Layer 4 of a small transformer language model trained on English Wikipedia (11 layers, counted from 0, width 128). Numbers have three digits each and are written without spaces.
A neuron's activation on a vector x is squared ReLU(weights . x), where the dot is the dot product.

Input weights of the MLP neurons that the questions are about. A number n stands for (n - 500) times 0.0023.
n43: 553426462650464714506579561542350407506533508393416725286617673467588367532594578521521618440560534485509497385533538666470455553395565541684412512518452438592551446475713484540547569497612461573448695454646485593445666421479415460474380553509329564382459574660494230658354393381570508367342441456373704623553449429543441634607524662465431560540451387512461477479539544446574613565339
n57: 666458520656378366714842508375467536496526440460615331443420427519665802592523390600388677619463645770127296455374410415627735492826375568437679512362586383547556695477550468593448316450391442475634604314626596642763468460492484662689365332468576417376608355278628684479524544635453550688774561474415384451480561665420596593246516634263611691429344536452516590496435507578399644581407
n70: 394464322486543235680428424537671511386521480560235492331593669337551642670615272452476538543338257564364507429403642642488257349666588371441360431536407270485618407396496537504561360484404456493396567714299538489463320613515519610867496488295554508594424518486230459452609561474661365423205604354232439523531607604678494599551512418412473470243348568431611329573592444461344304450247
n72: 335558327360483410507471610570310468362540514455569645467468500497339558659679460623471556420447537404565564494613619589771466407445428692541493582568457530471484341466424635265667604520351575639458520655493370600477452532664402598544377318373313429487511524524456506572542464677500647410311513681582602347415285548602560389391573445710333578486452619684579500375500436547586743708548
n78: 513297556718413496436404286527549404353367598695319687564524508483550493352532598450634395462609507422408628417530412530210400440482601351384474395644633647380503489311410480565489302485489229434299535705530319572490434677639481407471439653214358555454458351448630464304563564568566282352500485413522239678448673590583625457434232738496519444380533477388376616489297607763285493519736
n106: 503684508590516576508400654479599666427431589247325410366577665551552389461390615479549555659547415615558340540464431637369676636376453426625461418122635453413675772548451442489469428573296418393313661546464724567472561469457554399552409361628600438640719576496592454504712359410366496310589363471129808231418403524665322414452271653480584476310568490274688576520240323536341599437447
n117: 569476492717290342461568169298531409626471661598639681519261535319398534439493461695531454359473431274610448546694380585316650363276412321773645651456551554582578605777396483519500402448615310531432528394414656515371523731477339322725469476508639565480580301479279451504470778426685584585413523371431546683554438625666638496671306428558488578349411561512461325519608603473432517411605
n150: 529344528582349614439436193669406576602591739603492472545641435604475823320689508274403347521455699306496535384471689419278550398317589472512556431454582658410838602764450616333464360350629469496469546634704452535664405683447424683403594492432423663587490649730504422593436642515457423544355322466532267520383444603728381620600663595589377500184430654480528386383455467459243465553796
n162: 352181511527448590784540304821713478366593423211388714515613470412538543631445545638464327470251493519340382702560662330511462476311533537457639433806429515461491422486511574315386702789472616497421656543545511465419392533585606527578388481580409515262386415561443429446507563592529395476583530569596382548522797329426456638477519489467395296542607490489345525721374402354592500419566
n168: 561369290493580321540482411654518734550456613673630457287484496264555472440615522426712561522540520342479427580533374644504460591493428268406607529504638579629459373339676541354400628496455521710570800655576475490465341691442629407676332429332292433552475643427460462508419536469454589553396583490310393485407303664476506583318225426400463595519778643504604476561536364551571441691722
n178: 714500432556615599281752520763332644549402571687704532398631704567529484260606447619467383723520377746496512241377472695508500333400694532484400398408533565358711345542586553508605599433852523679547391349443688643632683376528480579663549394383596656625437455500736586534165581449571334504187459481650379455460696575680387547446635333411653351429426461528561508520700601628593500634266
n183: 547628467724587799511437566619424225476364474398765530759410537713614373511455523586610608454286606691529424372508435534458351640596433474391268429423432496486312350619418484439247492608356504556453431661368367571526474317452481834446485551519436485412500366260634482512353620425201479657462590684262392353515420584537506360554575456548610454492583404429608746444429328527628377537582
n192: 419508305547651719551349574794528384383471349407649531694634749464303665496504615385468579348270537409357642460397703567552588304481586621580426441316281405462513654393576648519304412618542347292458557623544516477642245407457480460421667422520802504710412231655621767516481496553315676460516409493276292401496517594391563534256464350508464479435470448465402732512425388544332483760615
n206: 556325403507579649512631546570476400427504480546689578598468508540524614461581650538629496695712666451342789525224546402397388258573535485405508351528362727565659476577417295379687413314357600576020355550287450623528577404394333371298623541527333646424537435504516591533488465421599466543432739660535640772329546633474444470742453324395723517689594597383637667410531558655496663582639
n214: 614434455373447521398716591550525465645609488500584641479567418441601283545586325487349581281578477238521394703350400359590319483375433392544598596365400525397621351477395448578676443533357456544514391327618462598366590618705612507669314684461313580424521559461417298574702574591583419659591479467570739543542436625304441568595681407577561463733647631722613534437397412694463420404667
n241: 468751462487297586486423517613375549612530654431517715436462585539486541556540536352623391666393443230329497284618541634471366503493560616411668521548468372486586365701514445333324701671391497491534373483407608331278417681546451584422468389482544545420603438315486521452730344547427611429438436536616430336673470601649475554478468645479633336485497509764337342595177581525629699557389
n265: 413557332410347521540596396526390514446493572450483196456630500517430585414456467542668428493831168492628401466416412471574263452439345586321564616376427344704397471493719516469374610664231514506454560606551600521586585656605245649781331428457641582463540343613241468420265438434578569483467431527341442380550360511300460417489511419352268433578434538579424262543380480441410535533610
n342: 433661457526406318690716440618631546587323540697585500424381435553709685581513330452522496668331520376659476553402455543584445510701525777458383697377417543371421518543655522400471606522420374484514452496428694315465472665518582253377344470468547631423605298362687493466504751689542309461382410517436596417357700489488640197482392486564460428570538358561701333507529484445694612672564
n352: 338708518574657532540453672535493529399486345525569264434542445246493539496684526516445569663493531386779493413533394235415559554368540489584522442500610642616509456527601614409576452317560600554518556621650615472289532507594648638330504508302497600429541564613385451812268598500500261397295467446478337672467418503552506413781789333359518395407272401565489479283733433504602383624584
n364: 517266215479611530519500493561315410666493536362414470237466508384477470627496607500585417496454747750201703380580615401473578429736341560654271405622596443533466515383547507314651288308350377463319527507489380482450414638599368473471385512289331657554516619493384493556567280525344399347492394532651383588523374570395382762899546552515546430418452523421534728500557573496267533755548
n371: 500492443479415162423591473630504515633442617628639300744486314461492421363424605493679439331508551633242186564380309438269472529458573416496302512420492265459431694209433470507236398361355478473395682447815447438510508451569706520437519476611478519516576333496492526274674558537500610535516465396477393488538442467406672677472705383523461382425155571465689351527264550610348336654593
n385: 415708311625275624556516520263548453400578410336526321792436328544236527630377484426635429419372526675480550489347438620492358526527381480446661376273645512388416596429573510473437662287608394374605709484805606211577317453607441336370452616200553335537610257467451488529500520641547546496500404656540516608599714687606608366188440555639362434410442648571651720540380339642657448536796
n389: 394500383387552492831539671461676519478518455708384469551489464525323446628725540549511500476449507541279527566440500512324738489352653609218410520549440425473638619654371476583551396610272537497488537377631158530427743496827586581379317319570493779520530420478601614541434386489565474486638626577524547706637656454461462629447797454225452510516333580822803511311595674608279678630517
n398: 569545556454591608447444447607311572397550544333547453232362523534548347500375702396431393266483434329779565686426435557405497378487533358435272467583412443409636429416311299313490422586500449488490521493507365682370421467513421479404473622364421530715589515405319555668309400343559484408188607512527497288540572451663476641552463441467588392411362468606610481473574598469563483627479
n403: 457411434445717431585540376543579329393542461409567541188417440418254406657337631635599400734556535361628151411612464593334515417511504335417518474358534530342662545483596536571283462523496567395587584522578442390614696547356346599475770570335496526557497445415697543434657315614569419371515693459648419515500671460562653461412653406338270490466264798456426471659455285613469529329574
n410: 626534547603460408482457479494430489163622421486524576544464562407400440268764456680477666331685275500706430547460630384790544653414482471489514475665595395504465489699476223688576375638657572392426530528686557448328585425522457351486493406557490561581391694480504479379415522403673390487522464490637302493381430475420604719668536362601313693433458439687583500442446570364590287489689
n451: 429329227581319492396685382447642579418690622394409448516471420393459570622534859614557460655733666521591527596383309484463337597492611496601579520206338544527503721474558727623401630434562637292695492621629567325599441343492524652504464225310576461500565349430512577324394528741543477412685484582313273613293427525642586366463540418273719539496380528536428802751339636630254538564693
n454: 627695452442462718403419596513666251483545503427535429650477545393534362478573636394580511485425662488349427687319547672417473416577467607464227515515428474511603376483543653658641481158331440470355588526617817575493445386686652550532485399252539573511599276363763583598504537561555663442500358493292533293574628480426268300465391474281485471354500536403336402496493325542838526511617
n459: 577729450731255405543519361552274604628427476492608371335605508561328492543496583368437598400370544553589401485247561316691640537369742543417604543500555535291417378555500510296453663552644474472458391454611705325434592331586679576474488610418229365340446757705640458582207571691687522529609535438367282622551391639500488759448496351484385534532221562477488545547610532576402347661894
n471: 424424679504715661609440488665741571466650581441641540504706403493475429480553476507622500369488530433655582582553677524561372515373508416356643274604569330183582374575253486477488492384679600614327575535350703277468662294436404488404573529432877516541597496522554473508389339689626446448541371800649292768536405516870619539666395378448250302616663639640548562448634400439563608706757
n490: 493652364402484531649589566430476515343515712257396453532729405681681596484526742444416449396385623422879756460310431500512757426388590535344162425280571602431449721412466490284406536670546698531619411688552519504510689593382562456511448574387563477319713529561287424459450894406289500586443402493520496571300517552557406579541425262610564638375390521453775607480437659400500507480640
n506: 527488530876500401537474526530401504619538666456376351444527553459473573341619508483406537332511673488548296285534464526451534661404534355427574447380700571471619564629345382554612280369569528474536677463511452575368452408635700554636534379426341411381436134332753438386386489694529336387558369598661645500754516569363554489519492676433618470496937450578302670515545528626442519365602

Each question shows a token from some text and the vector x that enters the MLP there. A number n stands for (n - 500) times 0.0062.

"in": 498506517468470522554563605437530614600584434543434541575282438468495503535448432446340472541569415477488451397427517474503494374466475449566427503535509453402438513454493306500460476528494472851540525604450569574630554550458539447531496505564557414439467615546528413497518487563410551424485474428451527538481574373534227520541525524475510684453589467469369499533498557587516414567529
The neuron with the highest activation: n106

"ular": 471466563464437472433488536401489577585654408478473470536242460518531536515516511425460529481546437431523474420500489500504457431517523509516494499470487505359467536476466360539471506515549448861563484618475505513599607535487483500505549519603572460442468575476497461482506447562395549385541448398459493522495537264521277419505465566450445648467644462480395447585466559620443360486561
The neuron with the highest activation: n106

" |": 435494559351460459465521533359561599585643393513485464531190482497517499545422510387387451476513450438480589387464553467484529408518532483536540513449463471333295525461437424506453496480553512784519493516365517562632507505423504449467513513579505456405412563648506422450474491552429560466507495420484532460477513425517391416502511503499504649542615418504401516580562549590479297480575
The neuron with the highest activation: n459

" W": 447531594308487539553396493441536533580516381475457585481178494437501455553437543398495540494567391513498533358480579401445534370526560504557471552525502464474306506467397352519468526473582437796547491455500452507743519522473521527445405486527492431493360529525432450494498442555445617460544512431541454586499461317485366398509495546511511590411579394518479476522474487582557294555548
Which neuron fires most, and how strongly? n364, at about 0.022

" Comp": 442518567313524526494576483434517497548610457510447483482197518417469513552491566480497492498696502505427506352459645502437581437647521512515525521498496475480308514464406414531380528472438411811603512546492467503599577524393486474439498521551569444453274515499488372521508454481484582433546488387520505570541522323504376395502451559546487465434582436525442514551530527527518390502534
The neuron with the highest activation: n364

"5": 458487592461451524480583564470488570548589435508466511527279461511538486500415523383363432477529477405494430383471507465473475415533489539612558520574465500448309534466446448529526540443535505883551524527407546569572533529463506499473589479585604450506497529607537441439493498591424639387472582437472494491475560316509344374474478580552457626524601455473388468551549534587532303490582
The neuron with the highest activation: n454

"ime": 406504551359446480499456484528489562553576385565401486547290431410478618546443426486440508409520486473525503377528548481493481405537459464483434533521488428378289585524456287570529529568604528855546483622473511517645603465478483453429500508534564488489498597586469433533485462609438602419460502441476539545529534402509295483528500500480545448496598350479433522555486534543497367434522
Which three neurons fire most, strongest first? n471, n490, n70

"18": 366486572407433521552466501371545496511569494474482538553203452443513518526413572422419422508578426461455475353466537457475554397519561466595502538509505479418312573563427410505472543481575463780553521528431560481715543527518536505433526498541562450467366548554444480452464486597412614380445534416558502554534571230513275416480508566497495643489638500493383501559506559545526387545566
Which neuron fires most, and how strongly? n162, at about 0.44

"F": 409477585274473511496476500546518557625579503497420543500271458417558532565471558471344460556657456529504478403478571471444505358531540498601549567526575473491410566460427309537469492540477529741504526582439444470601519441464513450394520558501606456520316473509432424540460453540420619384487498501501461539478522344487368383499541514444547605450557419558439492541420554571527274463565
Which neuron fires most, and how strongly? n398, at about 0.23

" different": 575431499416498473435459532431528517541605449542487478528181439541545513563507520443472513484587478448468475452445547451518493438498543544534512525482450482406399516465504318474420561575492496875535511548489442502603577577444454497489570528557567435448427635580495438510505454541372565395528509339527455521494483284466270321499510561444461557477623458476447486576522539653479352565546
The neuron with the highest activation: n168

" Start": 435486559348434483511448530424504568616620448531472469557197452402506482539446546448461569418631403427522495402479534523442502470529515478602517548449474482456305545406543368492539540492559445821534514481482484537755506539462503485449492513584581480479381533459577513520496475572398584399537424481477468517446507324472348388574537519542489496457550349502459510511483536548490213555543
Which neuron fires most, and how strongly? n371, at about 0.67

"yl": 491487574442481480448517538403476527597589384494412432599391479467505515507478506393390513494544452472534473385455509499572489382538509481574426471520522475424369578479521375516414504526566473832497575583496491494660556598426489457446483509642572496516397658531523407529480461592447632423501544403521498580518495300540278397537518464424466598478578485543362494491485562564440374460555
The neuron with the highest activation: n43

"hip": 400465581445478514502535487520507567560584372442434524594310421456488477564474499403384478441570396490504544356510562473458439447462532483542518477519503504387314554536457268550526534513522465916566519550463479503602588480498519473444476494552534511488427505441536462490472441497390614404500531432480509549546524328540355513568519487509523569484620429522406459515476599573490318541574
The neuron with the highest activation: n471

"Year": 354492625370395559425443561492449542536611472526470470481295462496517501587458588453361495517570480462477540435465501495438483409479526397550494513471434455418350589548490386547489521489589511837552553568452510534602543518518565487386462477527567490473410536532530420508487464584356641305527485448442514513493501381495467444578473454506464541469559394532360502513442579587464373510584
The neuron with the highest activation: n451

" relative": 440410538449491485466514498406547545524591359509516471583130472531490507580493570429362517449530533452491434452501510559498444446506466495570543510490499387405396480475550384463457539531560481763536507536416554524734550487414530436487543488531607432354424554511557486480481453560423585456563471426523450563516502290494210362523522571409514603383558483505411431603508500606472417494537
Which neuron fires most, and how strongly? n57, at about 1.1

"rim": 442491592266444508488496486570468543570548393494482478513276464478505496548470478466398494527550405502439484395517503447437475380558468493472390476519567552476321516485598343525531466495460454847580494561477518604576587480451529466409586487524537473531388634499493489535485474625444671379515496461549554565550512407506241505551597468457528517485628578530349461565446562563505371507563
The neuron with the highest activation: n364

" motor": 434435607376502493477543488455555582591657476496472452560273480463518515559517501401448509488621459447509580449488534461541541365564530481552563467481499454417356526451494396511468559560517420782592480525517437489507491543435482508449536530572608462534379640451509406541506519505426540407521450418516542586530495219499280382501529470458512553454619392455383437499432556619483331517549
The neuron with the highest activation: n214

"fer": 508472549327439552489436501437525542584575385443382406482124479515470523552447472479348528501569410512516465396508571481509477365545515447509477570495540455417433564470438289532433520477531502730487523503464550586617596511447554464457528497549622435511564570534460506414406507589395616378562465479474554476514518422510253432521510510459508604436600434504375483594404539581544495470474
Which neuron fires most, and how strongly? n106, at about 4.1

"14": 386467577432447544516515523375503514556577475568453547541266453464498510551436541431498438496530433429437507435460505471467515406518476475600517493504508466436296603489450444494563497474526510880495515534411579544699571483502515492445549490539599450409423562615508430472490521559450738319451485413519488555466570363500280385495504491486485627516611515454426505603524499577528354520553
The neuron with the highest activation: n454

"all": 409469574395489494461543553520505596593591424527438522541338477490538491572415454382405517563575391458504571444531516493512449453534512503576415540509524496459249565497521288531520471551443465846573517541357470515549493469448486472437509469601536487544470552411517477555502530622423593391544525486548473531544536322545422422551463397490482626468647507500370478514457529556501323585597
Which two neurons fire most, strongest first? n342, n168

"idi": 558472584415433517526531522452472538579497375575450490602222510490482599546462470488360475528515475423471524358422521543507476347505569519480460514489501363441337541497458313582454473508508506778537466614389530527685573533420495476446499445583577510513367625530548477559534479510420635386510488468466533562494519402459293454523498512391519606477607488466392499530509614573474408519458
Which three neurons fire most, strongest first? n206, n57, n178

".": 410527556361481529497490550433539519590607428496424507539172484425507527475469512421276460550541487398485547374530484525513495480500591479558502518440512511346302507474506391482515454451517530850505481538408554499669563476463520507503501474532584445447370501633514431505507497530440649405466432391519480484537505381507258408514501462531511666491579384467412537551535537560481361481546
Which neuron fires most, and how strongly? n490, at about 0.21

" Morning": 356478598358439493444466502527497514592660469492493473536271471476483497533439507470354517415626452485470523415524507516525504415492517495596536508535434487416301544507521425524519556569469433817582495558439444540610507581512502469405540523515556386441331527472559448531560435560451565300519507393512575523507496409528372412567486460540518617440568374513365464559532513590512278510525
The neuron with the highest activation: n72

"id": 482490547471465495477500552554481506574459418482523532539316467495481541532461433507271526554581400436448495418452516464513525407510516499552409507445476475411405525461421305553492488490464512878580505642474507542673597533542500496440538542598551452495457532581496422545520467586415505345545502374497491577553534452506247434561510523454503606531653431478399557563450558520483316500567
The neuron with the highest activation: n214

" central": 435415491467473464442484484428579566574655446459513467535271458522529506523570528438477501517614412434550467458488461457515524406523501531496552520529431518385455526429500454444523553551533461846560519606434487502671542523463504496449572558577591438456361596461494454516553406604439591428512501394468499531521534277481303392485497514454471636461648452501441455523541535608435354540540
The neuron with the highest activation: n168

" project": 554444540413473531463501557462568545574605491476442460528272539477525521579523507534414574431580387437486523422454551416533471411589516500450531522431526513379326582471480285545511558470556448780560479531526517544616551545452523481411502569593625426464423677531498438530488505524408601352475482415497495545479506341526384519511523471489488517445581414480365489508579534634493375516582
Which three neurons fire most, strongest first? n410, n459, n214

"ti": 467518660411466499552610510461454559577460444522420449599274451513456508519484472477319503557508453490483548327518515518427505460503595508509470499524492466399338577515511324531439501465438524828572522602455538545629589547480519418444580453520558490471448665468518464492471510555444590454490487457532528510477558408511353525481544491414502675491629432482380483588511651524488414496489
Which neuron fires most, and how strongly? n490, at about 0.58

" 22": 335469595420512498522526496297511514520529545529491530536210496468487456520418515415425451442573438464505531355484496369493543465538531510564524577461504449409345540530506430483501522459571484801548501548397514563674554532466513467438546477472577531456391631609508444456491483576367649401435484402540491531491548279491362372465579558501525615451594416480443519544498564574495253516561
Which two neurons fire most, strongest first? n490, n117

"ho": 426528588410458521526518520456501533572597363512392492562306442452501570500523450471466418468521414464506556393463541587450470359536545507483433494518485430420406503498409345539500486578538476818574408543505385514645529460488489444399494510560594497508326554518503492492433446651441620475518486501507543604542522289534323434488548443376526516483607436521455580533457543547516390482574
Which neuron fires most, and how strongly? n389, at about 3.6

"-": 397526536364464467441482504360531522599530458526497520548157537431462543505416543408431497488591399465517577381434473499463477452459487532512500504476531478447358527439491425594443552496550526960479503526486503479613554499553485482470490491527581445405382534631537495460470461523391548344502451436574499441514531376467384417486492497453490649460508457473448506565517530592464313499550
The neuron with the highest activation: n265

"  ": 471503553394463452542509547329543553563556400553549464523220542440517468526460532382335466472515428449513526458514548386514485412498514450551497529469502458413287547450482349565491565502565484842566497532356496484683516510488447471435554455520568417438401607627548479452447474608427643366435480423491487514465507379504377475491509539428466526472570426507434518573573519556462299559570
Which neuron fires most, and how strongly? n459, at about 1.4

" mean": 422445529420496535426467596465504521518664562511479391512113483511478501553494492389438530488574407461515463420503506538457519503583494527544502478511482471460259500468574370534528556491679502799489492578397530524729526557485500467458564546502538431397473564586546445507500453547399617379486395415483541513552510348501279364527489440487489605439578420521396461554568495621561414574566
The neuron with the highest activation: n454

" -": 401534537360472462496539523328541562616604409552494528569137563459482537518437517411456450520566418467484548407435519456509461453502494527515521497442499484411350533468517457530481506495570472920488513499387506501646524467513479449371468475497544458396387561624516496445485476534407571368498450397557459456528525321497377347506487533438506576497535396483456471561545521576482324502541
The neuron with the highest activation: n342

"G": 340499605344433523501441524455501559600560445500437552515359503494527532572469534386407531508514465474484545308510540435518526397546575504588435517483497503468345636447458241551489504461502467764558508578436489449618562510450542481438572508593615481449451551501446410520476485515431580372517510464420416562479502366516390452533475515452496633533577430513392430573548552612519282492541
The neuron with the highest activation: n490

"irm": 461466535393469464396590514526503559558596430489397465536239481476494548557392431596386532493525430442445474424514506557475513427512623585533509514493489562449263556467419335477431531591481504727523472535439511531534548562457531507381555495593558381516411531457610493522459541568418627328553457430489530533479542346434427389574489485475486505460629393491437616601417531607506367534556
The neuron with the highest activation: n342

"ening": 417476577353445493439533495584474550577592413580466534524271391547478526526469481485430551532585453457468577370525502506455432449488494510507510539469487548393422524490490410520516556518487441759546517571532472510620532539520490406383547517524562377477372506485594477508486436598501633277537495406501564520486553347509428429548454552520492603448651390530437509542481603579485340514608
Which two neurons fire most, strongest first? n78, n342

" Bu": 429521643295476554481458552429494556557537520481501554475152519488449454495557499440356491494642383509455510410464550481439526324520503404581475543487510449464344525433427390534429453489536451790605489588443496567654534586483461523517545466587485463515449593527503443537526465564422609389489441507552511542554469225491353357502533573495515506444542422454437458550542556466456314512537
The neuron with the highest activation: n398

" Sm": 382503601268484519471509498445447550532560406462525559448279541429487467576516532497469522540608406503476548386463587465467478330546612413561538536553535494520358551437472366495473481543540482725588496458416367550565501564483500562416498496550528423492397472483511455518499445541393568326517479520493532591503494358461428306513555544497455586509597384476411527550429547586483253549586
The neuron with the highest activation: n78

"igh": 464529559427510494495492450472592535518766370459427476564274507481474555639474395424487534511588435427542556441446574537461435341573583436545449534519552448443324550464408341494455464546593481824487500550442487545483496488435561516429455497617575454577447608526492517457501494572373472406536531500469483513579532315509359381494479484501479626468567479481413477586451497584525377553523
Which two neurons fire most, strongest first? n70, n471

"y": 395504572500504565485506533511478534604625423459418455535229461453510577511433422441355492558504449440478506445464518484492459320459483487528543497509499420396383537531404289489534545482545537851505519627444513467596558561464483432443484518569568364485435570672530444512489508568431534469491524444545507565536549462531270398554526538475454505500676451495377504546492517516504399499570
Which three neurons fire most, strongest first? n471, n162, n150